Layer 12 of a small transformer language model trained on English Wikipedia (18 layers, counted from 0, width 128).
A neuron's activation on a vector x is squared ReLU(weights . x), where the dot is the dot product.

Input weights of the MLP neurons that the questions are about. A number n stands for (n - 500) times 0.0011.
n1: 353 476 510 622 537 716 356 377 439 728 504 404 483 564 418 730 571 424 380 625 607 458 561 497 547 338 573 401 543 469 514 749 484 443 193 554 295 534 538 293 330 562 511 590 518 510 582 429 423 136 528 339 586 323 584 500 464 338 388 620 483 339 466 524 648 614 532 372 244 643 869 372 574 589 430 445 521 557 483 479 430 464 518 541 383 325 373 294 378 426 530 513 424 490 553 534 574 352 334 746 455 525 479 616 820 479 475 454 599 515 376 471 535 507 517 504 526 539 350 455 471 479 451 593 465 507 643 535
n18: 628 500 506 644 595 589 513 541 375 521 395 337 579 595 467 536 728 383 370 449 679 436 467 483 346 766 556 386 384 600 503 490 541 621 612 660 533 612 517 779 405 519 326 675 503 365 590 534 868 560 513 541 555 583 465 407 518 522 536 509 708 458 494 685 658 481 620 634 463 422 507 425 558 543 571 426 336 452 448 521 421 475 593 527 257 374 606 621 436 539 493 608 448 558 573 570 800 519 403 534 578 457 275 586 756 414 545 715 468 455 454 465 519 441 678 528 577 500 524 537 376 503 408 605 603 712 374 349
n50: 466 344 455 711 452 381 365 107 607 680 387 286 671 657 507 637 540 469 482 617 403 451 503 455 246 377 493 407 588 292 585 796 348 469 578 514 500 397 413 381 693 477 323 475 698 486 421 404 405 648 524 316 506 459 393 435 504 474 503 520 322 321 540 241 678 546 792 533 570 334 526 604 515 583 449 584 705 421 550 378 597 507 436 548 360 380 531 411 497 442 575 556 481 688 490 357 479 606 667 446 574 551 594 390 587 504 429 737 589 645 442 673 531 356 558 536 517 450 619 440 515 450 596 424 425 535 600 642
n70: 491 486 441 311 316 458 385 457 448 346 637 303 595 628 368 488 511 376 446 344 441 397 557 479 537 739 369 403 549 643 469 326 558 578 583 438 382 421 456 302 676 674 404 474 553 494 534 449 508 525 517 542 521 596 485 258 451 487 486 560 544 475 660 442 477 479 644 463 482 640 526 585 574 442 495 567 666 526 551 440 355 489 563 448 579 497 510 511 553 343 514 618 482 535 492 486 433 487 503 623 559 398 422 506 537 607 418 382 459 424 594 397 581 451 400 282 548 627 514 584 544 523 602 517 629 628 500 517
n78: 374 262 532 372 510 687 571 413 516 388 596 389 540 543 470 641 353 547 507 497 573 415 587 544 504 727 504 326 343 388 407 626 571 427 610 566 618 507 303 325 401 562 555 649 538 517 528 608 540 252 736 538 453 698 338 570 561 570 577 577 483 291 464 565 507 513 476 571 383 628 536 453 434 483 602 370 531 636 474 615 390 613 640 422 472 514 506 310 285 370 630 516 407 602 536 452 407 503 473 701 672 469 480 497 470 510 706 448 580 455 732 345 638 600 269 482 511 403 532 699 615 177 365 387 668 705 372 563
n108: 500 391 365 711 504 637 271 513 711 625 361 457 565 611 368 670 476 586 520 612 354 625 284 457 593 524 557 338 365 383 449 570 545 469 571 660 407 435 352 358 457 403 460 512 627 579 55 552 610 419 527 338 560 488 265 564 602 467 466 386 500 375 521 339 512 493 468 296 474 520 614 488 379 418 530 594 570 476 417 356 291 663 540 461 639 243 749 542 350 595 600 363 265 410 217 481 552 817 523 426 583 435 465 444 617 472 440 572 504 756 291 565 937 324 458 561 465 282 480 531 595 363 482 553 700 649 450 544
n119: 378 440 427 624 584 723 422 425 413 315 577 263 434 482 470 555 438 574 546 611 572 545 456 529 484 371 598 604 598 515 269 590 564 610 416 646 700 257 340 352 394 539 648 695 610 549 515 347 511 743 406 534 599 626 599 496 535 482 361 394 463 398 487 421 400 739 416 621 284 587 610 552 468 452 352 545 545 818 432 435 26 610 446 362 750 564 537 672 543 657 562 408 476 583 532 384 196 496 451 608 500 472 444 630 514 553 423 607 364 321 540 682 513 515 474 275 780 477 407 628 500 566 666 399 535 519 504 385
n140: 532 426 518 685 430 326 567 392 584 560 497 442 661 560 494 551 533 574 411 373 597 549 624 494 345 604 354 614 557 555 484 568 325 402 438 446 417 497 658 641 653 365 572 201 798 643 426 348 475 446 539 549 517 427 442 517 696 485 563 491 461 415 687 481 540 658 487 310 342 500 503 603 469 410 444 429 342 550 550 457 566 503 623 571 568 493 491 648 652 472 459 491 491 357 439 387 349 814 358 407 353 613 555 553 702 556 361 503 448 672 484 627 489 332 525 500 596 470 607 555 654 457 518 601 560 490 570 259
n141: 528 341 571 536 486 404 620 362 277 545 465 464 564 550 547 619 418 384 544 566 194 507 450 410 602 387 393 504 352 298 401 300 576 507 305 737 518 518 341 395 752 649 507 640 382 522 440 597 458 493 489 415 643 468 420 485 827 272 376 558 467 550 545 606 667 486 585 638 363 603 800 446 698 219 518 460 388 511 462 832 383 362 537 450 550 327 454 571 239 411 415 534 311 451 338 504 688 483 547 718 548 650 395 459 406 374 537 478 492 571 461 560 492 543 357 714 608 430 545 467 627 485 438 560 486 401 386 367
n165: 345 330 386 546 481 460 409 457 452 434 649 554 491 519 458 330 633 478 612 454 655 335 624 481 651 745 585 572 150 429 435 597 613 604 452 469 519 491 583 600 481 531 582 510 595 461 517 203 681 471 494 516 431 468 636 381 766 614 427 524 423 456 388 471 480 503 391 448 514 366 534 483 445 500 506 526 423 477 398 450 282 607 493 359 379 467 514 383 407 230 570 671 538 444 647 613 526 574 506 719 445 536 587 500 550 378 566 867 630 489 594 450 609 380 377 493 561 618 503 542 473 467 537 584 389 523 417 710
n178: 301 496 447 612 603 611 466 473 621 483 697 516 559 488 709 551 291 528 422 469 401 293 400 431 458 745 678 198 445 548 533 585 523 496 613 543 616 428 315 388 712 723 631 673 677 369 504 537 700 512 553 615 684 828 299 346 500 477 563 496 557 546 551 707 223 439 620 419 356 578 979 521 556 395 539 516 330 533 695 612 500 523 679 625 244 451 489 567 585 646 468 515 563 699 292 597 545 496 209 563 582 359 318 368 613 508 483 381 547 382 421 629 569 385 381 471 513 582 513 557 654 367 416 639 606 634 73 483
n197: 354 460 554 572 436 480 326 472 409 589 617 336 493 737 668 641 396 425 544 445 527 663 472 546 417 425 587 554 572 676 347 648 359 602 438 402 358 564 507 531 809 637 313 515 419 602 612 592 727 518 590 551 432 593 348 489 549 571 468 544 363 282 474 428 618 524 611 575 372 474 549 420 558 285 434 493 514 722 365 407 423 363 570 561 220 416 584 563 448 370 550 381 434 663 497 500 174 682 514 436 558 599 381 459 563 412 537 760 465 596 395 649 524 479 387 649 613 680 758 409 271 229 551 519 406 366 564 669
n249: 615 468 579 384 490 447 437 551 353 696 394 263 624 562 612 660 681 279 461 571 549 574 333 434 463 507 463 211 599 370 425 521 567 393 553 644 427 434 363 504 348 460 596 482 418 635 194 536 534 528 465 539 624 333 407 594 651 530 652 464 560 608 732 327 579 603 504 416 309 521 540 474 470 713 684 638 342 702 571 543 530 570 565 437 432 475 667 603 426 582 586 423 439 551 400 317 404 470 493 653 621 613 440 593 632 356 756 575 339 525 350 297 647 386 749 460 587 597 515 291 600 413 470 573 336 521 521 457
n276: 424 489 503 569 273 417 663 434 483 337 556 249 576 540 354 625 557 672 436 563 704 522 311 466 473 443 384 657 523 617 485 437 528 500 149 360 308 619 727 602 270 420 414 423 455 437 317 587 518 424 474 597 604 496 469 436 396 644 442 576 467 492 513 378 342 427 455 598 455 504 635 457 390 613 361 172 357 579 567 451 358 591 496 573 577 273 668 547 278 450 572 490 715 429 717 331 586 504 632 459 541 591 430 282 628 661 704 425 692 663 343 720 409 554 471 584 663 549 481 600 632 511 677 576 565 385 355 553
n288: 524 594 635 448 267 719 510 359 510 500 367 532 394 596 697 378 660 367 419 659 593 609 386 297 556 677 542 612 432 446 427 543 479 433 442 451 596 674 406 292 416 462 654 658 375 373 336 626 461 447 533 551 531 479 332 637 723 436 355 524 406 521 558 725 607 531 740 572 404 354 749 623 550 554 413 485 655 530 528 411 442 709 589 600 431 569 568 422 458 447 528 572 378 639 411 605 485 393 316 484 328 507 489 371 570 721 711 651 708 423 409 541 533 776 312 410 598 243 421 358 626 336 544 650 423 583 528 636
n298: 616 606 503 614 523 481 535 392 550 404 414 609 464 536 669 504 548 447 633 688 386 493 381 503 500 500 248 493 430 457 284 246 608 484 629 682 691 533 493 496 550 554 649 434 541 487 510 541 464 543 323 497 540 612 504 342 573 587 575 638 500 523 530 503 278 739 500 367 282 476 451 390 357 570 652 611 493 579 574 500 439 510 678 470 485 595 551 585 286 350 615 611 567 317 446 343 368 510 550 582 463 426 667 459 378 541 702 795 383 467 529 548 587 673 510 600 580 473 721 597 680 393 655 476 578 383 263 422
n299: 330 443 579 586 407 372 529 246 604 444 529 574 543 713 483 618 507 331 503 506 677 500 426 584 454 687 514 467 486 365 442 595 481 473 529 414 631 560 497 442 415 406 545 535 700 613 370 323 569 420 578 366 561 530 393 430 397 605 530 564 419 322 455 660 528 478 497 378 654 445 514 568 337 406 392 619 591 385 754 451 420 600 535 406 450 356 604 311 597 407 533 378 559 291 406 635 607 513 646 609 534 668 687 497 451 469 545 521 392 794 576 497 477 340 510 525 525 552 458 674 852 503 481 486 310 582 176 607
n306: 527 431 339 663 371 684 381 367 409 623 395 335 691 509 307 593 396 550 436 395 567 447 392 505 510 392 375 510 477 459 408 286 357 494 345 589 441 497 678 406 402 327 475 601 535 364 565 294 485 602 522 580 535 404 314 358 480 758 439 577 487 389 483 601 683 479 757 452 542 570 461 563 369 428 418 579 466 452 425 639 460 455 532 403 649 525 452 451 371 457 617 479 471 431 536 654 545 416 384 490 440 587 638 657 473 474 461 570 513 414 555 277 606 368 586 633 565 459 552 626 563 594 479 536 398 689 553 641
n309: 123 615 465 446 500 465 508 270 427 262 504 296 323 480 525 583 496 451 588 831 588 661 545 212 539 757 591 575 384 521 217 743 300 371 549 496 642 294 635 751 446 461 479 547 517 172 423 395 660 244 475 458 539 557 378 496 638 565 423 582 409 317 427 450 243 558 458 559 473 588 543 517 376 381 388 554 479 559 508 796 204 711 479 561 312 312 607 395 433 492 464 325 380 274 586 479 554 414 360 550 675 667 401 618 615 450 555 462 697 416 556 551 663 342 334 777 571 349 568 716 426 386 551 423 477 666 390 374
n360: 289 453 465 583 644 669 535 584 532 458 605 289 423 405 503 599 593 251 258 539 637 318 475 479 311 412 283 450 471 360 708 503 467 356 480 543 349 549 273 533 283 512 433 572 627 383 409 535 521 485 403 456 596 528 470 703 421 421 613 482 297 507 475 516 503 497 644 488 555 547 474 427 527 457 627 494 547 603 437 680 242 500 625 512 417 570 461 424 416 573 653 444 623 479 515 422 345 428 491 500 497 615 494 363 473 417 481 726 587 481 445 568 578 506 479 474 600 487 296 506 672 500 453 523 634 465 315 427
n368: 221 496 705 261 399 349 534 361 407 529 385 619 493 597 415 447 624 677 467 459 420 368 514 488 533 485 303 458 504 260 367 599 429 247 279 528 458 573 511 470 443 486 583 334 518 582 423 435 356 469 585 665 540 402 526 456 467 553 528 443 550 544 684 329 616 543 449 409 402 482 571 575 565 560 596 379 429 547 572 369 565 449 690 556 474 299 577 441 456 690 643 722 364 626 449 578 468 446 567 701 504 520 546 138 613 264 788 590 511 447 417 544 704 587 873 511 631 453 596 414 553 281 540 548 447 496 542 572
n378: 405 470 518 450 504 558 435 428 557 574 422 534 489 582 643 347 418 390 550 336 329 470 530 325 389 639 448 480 325 629 473 458 316 426 304 507 308 489 473 277 630 420 577 361 369 527 240 531 618 582 657 388 435 519 355 469 532 482 414 615 504 470 436 447 671 833 640 345 424 519 743 649 292 462 287 649 557 434 493 398 443 529 696 390 639 265 565 560 697 593 522 496 483 624 315 553 102 500 420 382 666 472 588 687 753 523 683 601 767 318 570 547 564 575 735 480 513 372 811 584 295 426 619 500 528 554 519 574
n395: 504 531 652 564 247 526 622 420 627 391 474 409 627 540 480 309 321 561 448 575 435 572 621 468 224 603 600 457 539 442 572 612 439 497 507 553 550 420 398 347 548 642 500 514 624 462 275 430 424 651 401 786 564 534 629 325 614 433 473 689 588 527 606 609 733 631 629 403 391 583 379 533 536 635 352 329 371 598 431 587 489 613 587 520 481 348 595 540 428 447 557 716 522 421 341 191 572 649 592 224 352 472 333 354 625 674 291 483 583 530 503 633 573 543 590 482 492 369 486 527 601 525 574 514 525 534 520 670
n403: 198 545 497 607 167 444 392 415 539 693 418 476 385 561 675 504 579 569 673 550 689 483 681 583 713 464 515 541 464 410 504 635 661 358 400 520 651 326 717 341 657 381 570 514 613 455 367 482 490 510 340 609 476 360 365 514 446 487 293 618 562 437 481 500 486 552 535 480 504 339 529 356 433 280 262 563 441 422 540 536 437 572 539 569 389 356 572 449 404 399 639 589 563 407 358 507 521 335 594 427 458 739 424 334 624 404 461 613 326 528 436 543 535 439 534 694 543 525 568 430 793 236 664 514 381 427 459 458
n427: 317 272 504 895 489 417 475 419 330 563 558 542 418 608 572 557 488 454 586 784 471 672 526 441 591 492 508 492 428 189 354 469 663 522 385 660 470 522 462 643 700 656 515 381 481 446 255 551 419 538 531 689 572 575 464 433 564 671 556 597 401 452 660 527 438 565 473 435 585 322 923 520 574 364 386 443 588 672 394 653 369 388 339 670 420 458 390 258 690 318 530 590 528 544 475 447 601 540 420 615 515 577 385 527 562 325 496 314 423 784 348 614 405 279 481 579 676 612 618 450 734 312 410 556 493 504 553 286
n435: 389 532 358 577 544 599 352 272 550 608 497 446 531 628 393 797 441 459 441 689 422 439 544 595 563 566 620 446 650 364 539 446 609 662 432 590 670 531 643 592 465 370 694 463 471 307 447 484 571 641 305 516 590 374 561 349 500 378 403 440 452 315 392 465 409 599 435 621 366 426 507 510 637 513 562 532 573 507 528 657 281 657 529 570 424 684 572 506 564 503 319 506 532 420 567 436 283 591 659 457 365 544 459 588 558 659 618 698 452 489 435 720 349 459 525 507 500 536 573 436 547 530 446 652 461 519 321 305
n441: 444 459 627 470 663 555 387 348 582 619 592 402 487 603 308 759 451 392 642 682 489 262 446 561 309 461 564 471 397 456 249 459 571 590 507 586 749 530 395 420 308 471 386 603 652 514 317 354 698 296 561 541 552 463 475 476 593 710 573 519 483 411 488 582 319 481 493 516 447 614 699 478 467 436 434 609 446 388 592 598 467 490 409 405 587 342 613 217 500 427 393 523 376 385 341 456 386 435 473 413 500 437 694 462 484 413 458 417 341 684 728 682 723 470 430 588 567 576 521 664 579 504 580 528 354 462 466 611
n466: 462 484 527 416 281 497 467 400 402 405 424 364 531 509 598 500 562 563 435 674 527 395 576 505 434 370 530 605 517 411 555 462 579 329 264 453 579 440 506 582 667 418 438 709 740 474 500 480 627 513 538 552 571 484 406 500 590 593 494 401 679 366 474 628 259 590 611 388 415 474 443 680 459 456 411 500 404 673 448 510 603 582 615 338 424 280 500 534 353 363 531 331 532 334 494 360 316 591 510 447 332 647 235 474 620 542 477 633 650 492 370 480 309 559 600 381 524 523 493 628 416 415 476 795 488 474 601 620
n491: 557 207 521 504 414 512 565 467 591 436 454 523 436 724 636 448 416 347 587 434 737 425 581 336 524 605 678 368 575 386 398 598 435 605 574 583 394 404 601 507 586 410 334 429 533 362 368 326 440 391 353 553 520 455 486 544 688 631 465 503 454 485 570 569 473 417 674 500 431 493 684 403 472 331 629 621 705 517 412 641 504 500 500 695 634 444 638 490 403 465 635 478 464 409 304 751 331 506 572 442 454 443 644 480 390 457 614 400 632 367 605 396 419 618 458 480 556 540 470 382 566 218 633 585 479 638 371 387

Each question shows a token from some text and the vector x that enters the MLP there. A number n stands for (n - 500) times 0.018.

" describ": 514 503 490 426 551 535 530 517 462 484 558 398 433 423 557 513 497 596 488 522 517 469 544 408 456 398 459 659 489 529 597 509 526 580 465 530 452 551 507 534 464 465 512 491 458 571 553 499 369 502 498 496 406 464 412 550 519 445 555 485 496 465 534 449 482 407 442 512 537 492 437 525 561 565 492 390 487 468 596 475 487 492 524 510 489 500 482 432 512 506 513 470 567 455 592 492 473 441 512 518 525 546 550 415 479 378 471 449 574 534 527 533 526 577 512 529 268 446 443 496 583 482 558 552 405 505 506 490
The three highest activations, in order: n276, n360, n368

"0": 604 428 515 577 593 515 515 550 519 478 450 429 507 339 554 507 472 466 569 560 504 473 519 679 541 448 480 564 490 498 557 466 469 510 557 505 504 424 518 615 520 498 513 499 504 473 504 490 470 523 514 524 367 520 547 408 545 561 513 527 442 569 567 452 496 452 385 532 475 544 430 449 483 418 438 479 581 455 464 431 486 563 413 421 617 537 528 488 516 544 545 552 518 475 603 414 447 467 546 502 480 450 527 517 436 504 432 497 482 468 471 529 464 552 422 541 392 567 533 524 554 617 513 477 528 541 575 521
Which of these neurons fires most? n119

" The": 542 563 494 446 516 460 492 468 509 459 483 487 517 501 478 515 551 510 529 479 492 474 580 707 480 495 570 464 520 503 519 532 459 523 447 466 513 500 525 452 466 546 459 487 555 550 501 544 573 519 485 500 318 555 479 525 537 492 505 468 523 556 480 520 482 372 551 483 513 480 502 453 487 504 518 505 532 490 482 510 512 478 512 444 479 520 542 505 444 538 480 551 494 470 550 546 478 512 488 491 508 485 483 465 514 512 497 483 523 437 483 507 456 453 494 508 76 478 546 481 521 535 530 527 525 478 497 450
Which of these neurons fires most? n18

"or": 499 467 463 432 472 457 463 595 507 555 456 458 524 367 614 510 462 528 557 500 477 466 559 499 484 445 577 467 558 362 491 496 422 490 513 512 581 516 523 586 570 533 485 514 565 419 490 443 480 479 478 491 371 568 555 559 463 462 494 485 468 531 575 508 475 313 493 498 501 633 462 462 493 501 499 405 490 484 536 564 572 437 432 446 554 564 450 579 555 471 499 485 459 553 491 514 557 449 385 467 461 455 526 422 441 485 500 421 521 473 609 593 484 485 450 534 409 464 483 474 458 580 569 412 464 485 497 487
Which two neurons fire most, strongest first? n178, n491

"E": 564 579 502 401 465 436 489 465 579 536 457 537 485 448 519 513 544 494 450 491 489 461 516 448 429 519 545 550 527 472 507 485 468 461 458 514 491 508 578 481 463 549 516 547 440 550 560 542 557 467 521 396 337 546 547 523 514 521 448 507 526 513 530 510 453 401 415 411 484 482 464 511 447 540 438 477 543 533 501 465 512 469 397 492 412 483 368 458 522 586 546 495 537 572 508 480 470 497 433 522 524 445 459 479 497 546 525 505 535 416 526 592 495 499 538 548 223 516 496 476 537 660 537 452 483 517 587 456
Which of these neurons fires most? n378

"1": 479 458 470 499 503 496 518 520 531 402 498 547 544 403 445 491 513 623 533 565 498 517 452 646 452 512 536 572 480 417 449 518 531 519 481 454 525 518 439 479 516 544 504 467 469 500 593 438 381 536 473 445 477 564 542 424 592 518 603 541 576 614 610 495 471 415 422 447 461 593 422 516 586 520 505 507 553 451 586 481 549 458 558 492 559 495 426 456 497 526 556 542 518 451 536 547 491 460 514 426 471 471 489 548 513 434 575 467 478 535 447 582 519 550 569 506 376 510 523 512 486 564 508 299 500 442 519 479
Which neuron fires most, and how strongly? n368, at about 3.5

" of": 562 544 553 508 449 389 525 586 498 511 510 438 487 532 519 559 424 513 522 532 513 496 457 735 504 514 548 540 505 458 474 492 453 586 476 484 519 488 475 466 569 413 582 529 464 546 439 530 491 535 471 525 393 476 547 529 503 473 507 509 514 506 529 517 479 398 516 545 535 519 404 537 496 482 535 522 483 548 502 508 508 492 460 463 528 526 440 472 540 553 531 390 561 472 502 511 461 502 515 462 522 501 422 499 463 426 471 499 485 582 577 528 487 513 539 559 168 487 457 530 546 538 559 538 522 482 533 533
Which neuron fires most, and how strongly? n299, at about 0.68

" in": 578 541 562 540 519 480 471 495 496 545 493 475 495 531 477 567 515 478 582 493 537 511 522 736 515 523 501 546 565 456 474 438 453 538 489 468 502 509 420 440 469 496 513 549 455 486 530 473 451 453 531 467 429 500 494 521 468 515 508 512 490 520 454 480 422 377 493 467 530 509 458 522 514 468 515 500 521 480 481 498 523 419 471 521 506 510 508 434 466 518 516 417 524 512 479 493 500 524 562 483 480 491 446 466 452 438 504 507 494 537 515 603 426 537 504 472 111 535 486 561 506 506 495 492 504 472 420 561
Which neuron fires most, and how strongly? n299, at about 3.7

"at": 633 406 564 505 428 437 601 527 506 464 419 543 536 428 536 518 508 531 593 600 549 399 565 484 482 574 480 522 564 463 546 490 460 535 383 570 468 505 426 503 433 481 584 465 464 491 529 563 458 469 452 483 371 514 470 533 544 471 449 429 480 608 535 556 495 378 513 498 501 526 510 491 520 454 559 487 512 494 547 517 561 482 417 375 543 435 437 585 467 502 518 462 543 496 544 548 425 469 520 469 420 565 489 484 442 407 533 481 543 497 598 511 427 500 419 543 358 553 589 458 536 561 485 489 487 491 504 444
Which of these neurons fires most? n141

"2": 533 427 439 502 522 509 430 516 466 488 535 499 566 358 515 487 500 559 510 552 533 486 523 649 491 471 511 529 548 500 448 514 465 491 471 506 500 435 472 447 442 497 546 476 476 476 607 477 394 521 427 482 441 529 582 463 528 500 502 576 429 573 531 416 543 431 376 476 490 538 502 447 547 497 418 572 533 551 601 462 467 571 448 411 582 568 505 596 548 551 561 498 495 428 592 456 443 451 518 475 441 474 505 580 534 508 506 481 441 502 443 553 456 598 539 463 402 470 449 571 526 644 582 389 479 524 597 482
Which of these neurons fires most? n119

"|": 536 466 555 493 433 483 501 565 508 450 497 469 514 431 471 551 533 568 473 442 545 530 548 695 519 531 492 435 513 556 535 526 507 452 443 511 479 502 523 543 510 533 527 550 520 474 524 529 469 476 453 464 336 475 476 521 501 483 491 510 451 526 453 464 536 435 526 487 534 530 465 527 537 488 480 461 518 445 543 520 517 532 495 513 509 540 530 448 480 519 536 475 483 488 503 506 406 522 494 530 516 492 512 533 480 453 499 482 538 421 459 480 483 496 435 515 85 487 521 567 537 511 536 576 529 444 497 486
Which of these neurons fires most? n78

"9": 508 601 448 483 536 403 476 546 574 488 529 547 564 452 528 556 479 567 428 510 504 497 562 668 442 517 550 494 505 479 504 475 442 541 488 507 508 496 491 577 539 448 541 452 500 541 507 489 420 429 432 570 425 548 548 494 543 509 508 544 473 508 538 389 527 442 499 428 477 460 482 463 484 435 527 511 555 433 547 518 469 417 420 496 519 467 469 465 533 543 526 530 415 573 529 517 465 443 453 535 476 512 485 482 522 490 474 517 488 515 479 522 408 613 527 565 233 545 542 518 564 673 569 447 445 443 544 486
Which of these neurons fires most? n140

" L": 618 492 512 512 496 506 498 518 562 472 483 519 534 419 540 515 557 548 485 526 527 470 484 431 463 522 515 532 505 471 457 508 430 496 485 451 464 506 541 409 441 462 579 490 388 518 521 562 471 475 511 546 284 525 521 563 503 559 509 528 478 546 511 558 485 427 499 511 530 525 565 533 490 529 500 428 505 493 502 528 485 565 435 507 470 486 403 515 491 510 525 465 468 584 503 547 458 464 442 440 492 588 524 475 442 466 480 494 484 478 422 567 411 565 503 561 224 566 545 549 538 686 519 483 555 521 569 459
Which two neurons fire most, strongest first? n288, n276

" ": 573 555 483 530 551 519 490 490 545 544 491 419 572 377 554 498 519 505 567 552 580 487 522 586 528 530 528 551 454 477 459 576 437 455 552 541 531 504 542 505 475 483 503 486 492 518 544 516 517 525 527 462 199 460 481 489 518 531 508 599 495 598 466 563 466 551 527 509 463 507 416 517 555 425 546 531 518 442 517 389 480 500 479 521 445 575 520 554 552 567 577 495 541 490 520 436 544 461 479 417 519 431 566 520 464 501 528 480 530 475 482 453 405 503 498 548 328 597 465 487 524 599 574 479 537 500 463 480
Which neuron fires most, and how strongly? n298, at about 0.73

"-w": 563 503 485 444 418 473 567 471 597 421 554 530 527 452 592 485 538 487 529 460 603 524 570 524 376 424 453 545 458 441 454 578 507 487 514 440 563 494 488 483 476 479 470 523 467 478 497 469 499 372 433 468 351 432 567 569 472 543 511 521 533 470 558 477 558 448 414 484 471 426 502 622 613 499 539 513 519 488 387 523 473 492 366 526 478 527 429 453 539 539 543 434 491 462 506 533 497 474 522 479 446 515 434 627 491 537 496 474 487 482 522 507 474 527 524 535 297 506 504 607 530 490 464 584 558 467 524 452
The three highest activations, in order: n491, n466, n140

" pres": 498 531 494 414 500 539 524 614 596 538 504 545 518 427 533 460 523 571 563 573 565 476 569 509 506 433 429 548 428 514 483 514 490 424 444 563 474 445 500 459 508 433 494 465 555 567 480 458 447 496 523 451 423 553 531 558 430 542 434 549 555 561 474 518 555 493 522 507 508 495 436 627 445 467 573 495 531 478 487 506 600 466 650 497 517 543 456 439 483 421 503 506 550 604 491 545 407 454 467 460 563 465 530 509 533 364 482 480 541 538 531 499 469 487 494 517 270 410 576 588 519 569 493 560 538 424 513 499
Which of these neurons fires most? n378

"em": 534 587 572 508 482 429 461 562 525 559 512 515 532 469 504 576 497 478 490 498 512 482 488 476 502 439 485 549 408 418 586 530 468 503 380 507 428 549 486 506 508 564 507 507 456 627 424 534 521 514 571 494 441 602 548 554 511 459 412 443 530 540 546 566 625 331 427 523 570 508 438 503 574 469 506 527 534 522 475 482 463 418 426 528 454 467 415 454 529 505 409 515 571 488 546 469 507 459 501 469 449 445 496 442 472 519 616 468 481 514 468 566 439 516 483 572 307 509 500 510 573 519 577 585 561 435 507 415
Which of these neurons fires most? n141

" t": 488 425 469 479 561 344 562 559 516 393 535 493 499 421 503 424 519 532 495 499 587 515 504 472 414 568 519 500 465 511 488 543 449 523 469 526 452 460 449 539 462 407 539 592 430 487 490 556 434 462 588 533 395 517 497 476 440 516 556 537 383 521 572 503 532 398 562 589 535 517 462 634 514 509 571 535 443 475 448 450 540 449 434 462 476 568 461 484 535 591 574 465 466 529 471 502 508 518 548 447 503 458 592 610 438 402 508 478 503 464 444 477 527 573 479 566 339 512 532 541 494 569 613 449 505 550 520 469
Which two neurons fire most, strongest first? n491, n78

" agre": 454 501 436 490 499 462 524 565 402 527 513 484 414 523 537 527 545 581 533 548 583 444 431 506 491 514 510 514 515 426 486 374 459 535 546 515 480 602 499 484 434 478 446 439 407 555 521 435 474 407 567 432 350 546 441 498 502 408 532 480 478 478 524 527 510 392 504 385 543 503 467 533 573 497 542 468 500 487 459 480 536 477 487 522 501 443 459 475 544 590 569 419 564 548 541 436 415 492 458 553 483 468 489 521 503 464 491 459 479 504 494 500 446 503 429 477 293 581 395 529 573 526 568 430 465 603 597 425
The three highest activations, in order: n1, n360, n78

"ther": 502 494 535 545 555 451 491 530 529 445 498 542 522 466 589 491 472 541 565 420 531 511 587 604 439 521 502 483 591 522 526 485 507 558 452 499 568 541 470 489 578 514 495 607 395 518 524 561 538 471 560 442 464 508 520 595 473 558 488 477 540 567 507 489 557 394 484 506 524 446 405 473 571 416 438 456 471 502 475 432 483 474 503 458 467 488 446 577 470 422 484 500 523 490 575 468 515 520 537 471 512 604 518 430 480 440 459 558 447 600 517 480 541 520 545 655 267 537 532 450 498 334 570 442 491 484 519 474
Which two neurons fire most, strongest first? n197, n403

"ast": 535 552 512 490 533 405 566 521 560 448 415 545 534 391 492 501 564 496 470 526 490 487 499 560 494 587 615 393 468 556 551 499 479 505 423 540 597 493 564 544 364 488 502 465 431 548 468 493 488 443 424 464 427 503 479 479 496 534 572 454 507 587 447 499 547 449 358 434 514 462 453 548 512 369 494 470 459 467 539 544 518 512 363 510 453 503 398 419 473 489 546 466 542 484 491 586 539 490 540 569 463 519 428 532 444 519 560 454 552 422 571 429 516 531 431 502 342 525 543 494 496 605 503 506 414 470 456 480
The three highest activations, in order: n165, n299, n309

" El": 514 470 511 520 416 511 545 642 521 550 437 543 567 505 523 444 554 553 523 482 542 456 429 420 521 536 566 439 538 422 532 513 409 509 492 493 505 537 475 543 474 459 460 618 428 518 525 571 454 486 604 498 395 547 493 614 512 476 474 414 443 636 499 565 502 441 454 379 555 497 399 525 517 564 543 439 530 506 480 477 547 504 407 449 471 564 457 491 515 521 482 489 447 544 491 537 500 514 405 556 501 503 537 488 488 550 481 437 463 505 520 515 498 543 434 577 264 548 530 551 405 580 482 529 475 502 555 461
Which neuron fires most, and how strongly? n288, at about 0.38

" the": 507 553 474 466 527 440 470 453 499 446 460 464 498 482 507 598 489 540 516 570 552 496 469 759 450 460 563 433 466 529 387 454 444 551 458 527 505 510 496 552 398 480 524 482 503 536 480 506 539 516 441 547 363 510 525 510 528 544 505 466 481 548 502 519 433 443 526 504 501 484 519 541 552 460 498 478 478 517 483 520 498 483 487 472 529 535 529 501 473 537 470 506 467 472 505 583 459 463 482 452 498 466 507 509 488 473 446 490 540 444 510 481 419 512 474 557 147 525 524 536 580 533 516 547 475 457 531 454
Which neuron fires most, and how strongly? n441, at about 6.4

"8": 541 477 432 528 533 475 493 519 477 479 394 557 541 399 606 491 506 538 519 544 511 478 485 650 496 488 488 552 483 432 440 431 467 520 512 515 520 485 481 512 536 453 562 472 463 422 590 457 341 525 449 465 454 566 550 420 552 558 557 568 562 655 597 439 439 465 437 481 446 506 447 495 478 493 556 534 529 434 557 517 467 509 544 474 593 532 494 478 492 531 567 551 508 408 558 431 479 390 499 484 454 484 575 567 442 455 554 533 442 521 511 499 513 559 525 500 389 518 508 486 549 598 514 328 547 435 539 466
Which of these neurons fires most? n298

" into": 584 519 462 519 427 530 480 444 551 522 513 427 550 485 518 490 444 391 491 519 489 536 457 658 503 503 514 542 553 448 489 542 473 590 524 507 478 508 470 484 463 470 523 564 517 529 472 391 473 484 497 517 375 414 478 556 451 488 519 523 526 514 549 493 502 393 552 433 573 529 454 565 532 517 511 451 475 545 509 454 562 450 507 513 432 546 469 510 536 471 552 488 547 528 542 460 469 554 514 488 509 533 471 491 426 411 490 434 470 507 538 544 449 516 536 510 141 458 516 531 567 556 568 493 463 526 482 515
Which of these neurons fires most? n50

" their": 493 615 547 498 586 533 470 535 534 485 406 503 446 433 544 541 533 467 467 505 476 474 573 692 514 436 581 436 462 480 479 515 483 538 476 474 468 507 437 444 494 429 431 557 499 540 503 637 548 528 478 547 394 483 541 537 521 465 544 537 551 536 487 507 567 342 473 466 486 536 512 526 545 528 562 530 470 551 489 529 522 490 442 478 482 451 493 541 519 529 503 445 468 453 585 487 451 524 511 413 526 488 517 527 452 489 498 426 554 510 520 536 382 542 487 557 215 484 509 499 510 572 524 532 472 546 479 436
Which of these neurons fires most? n435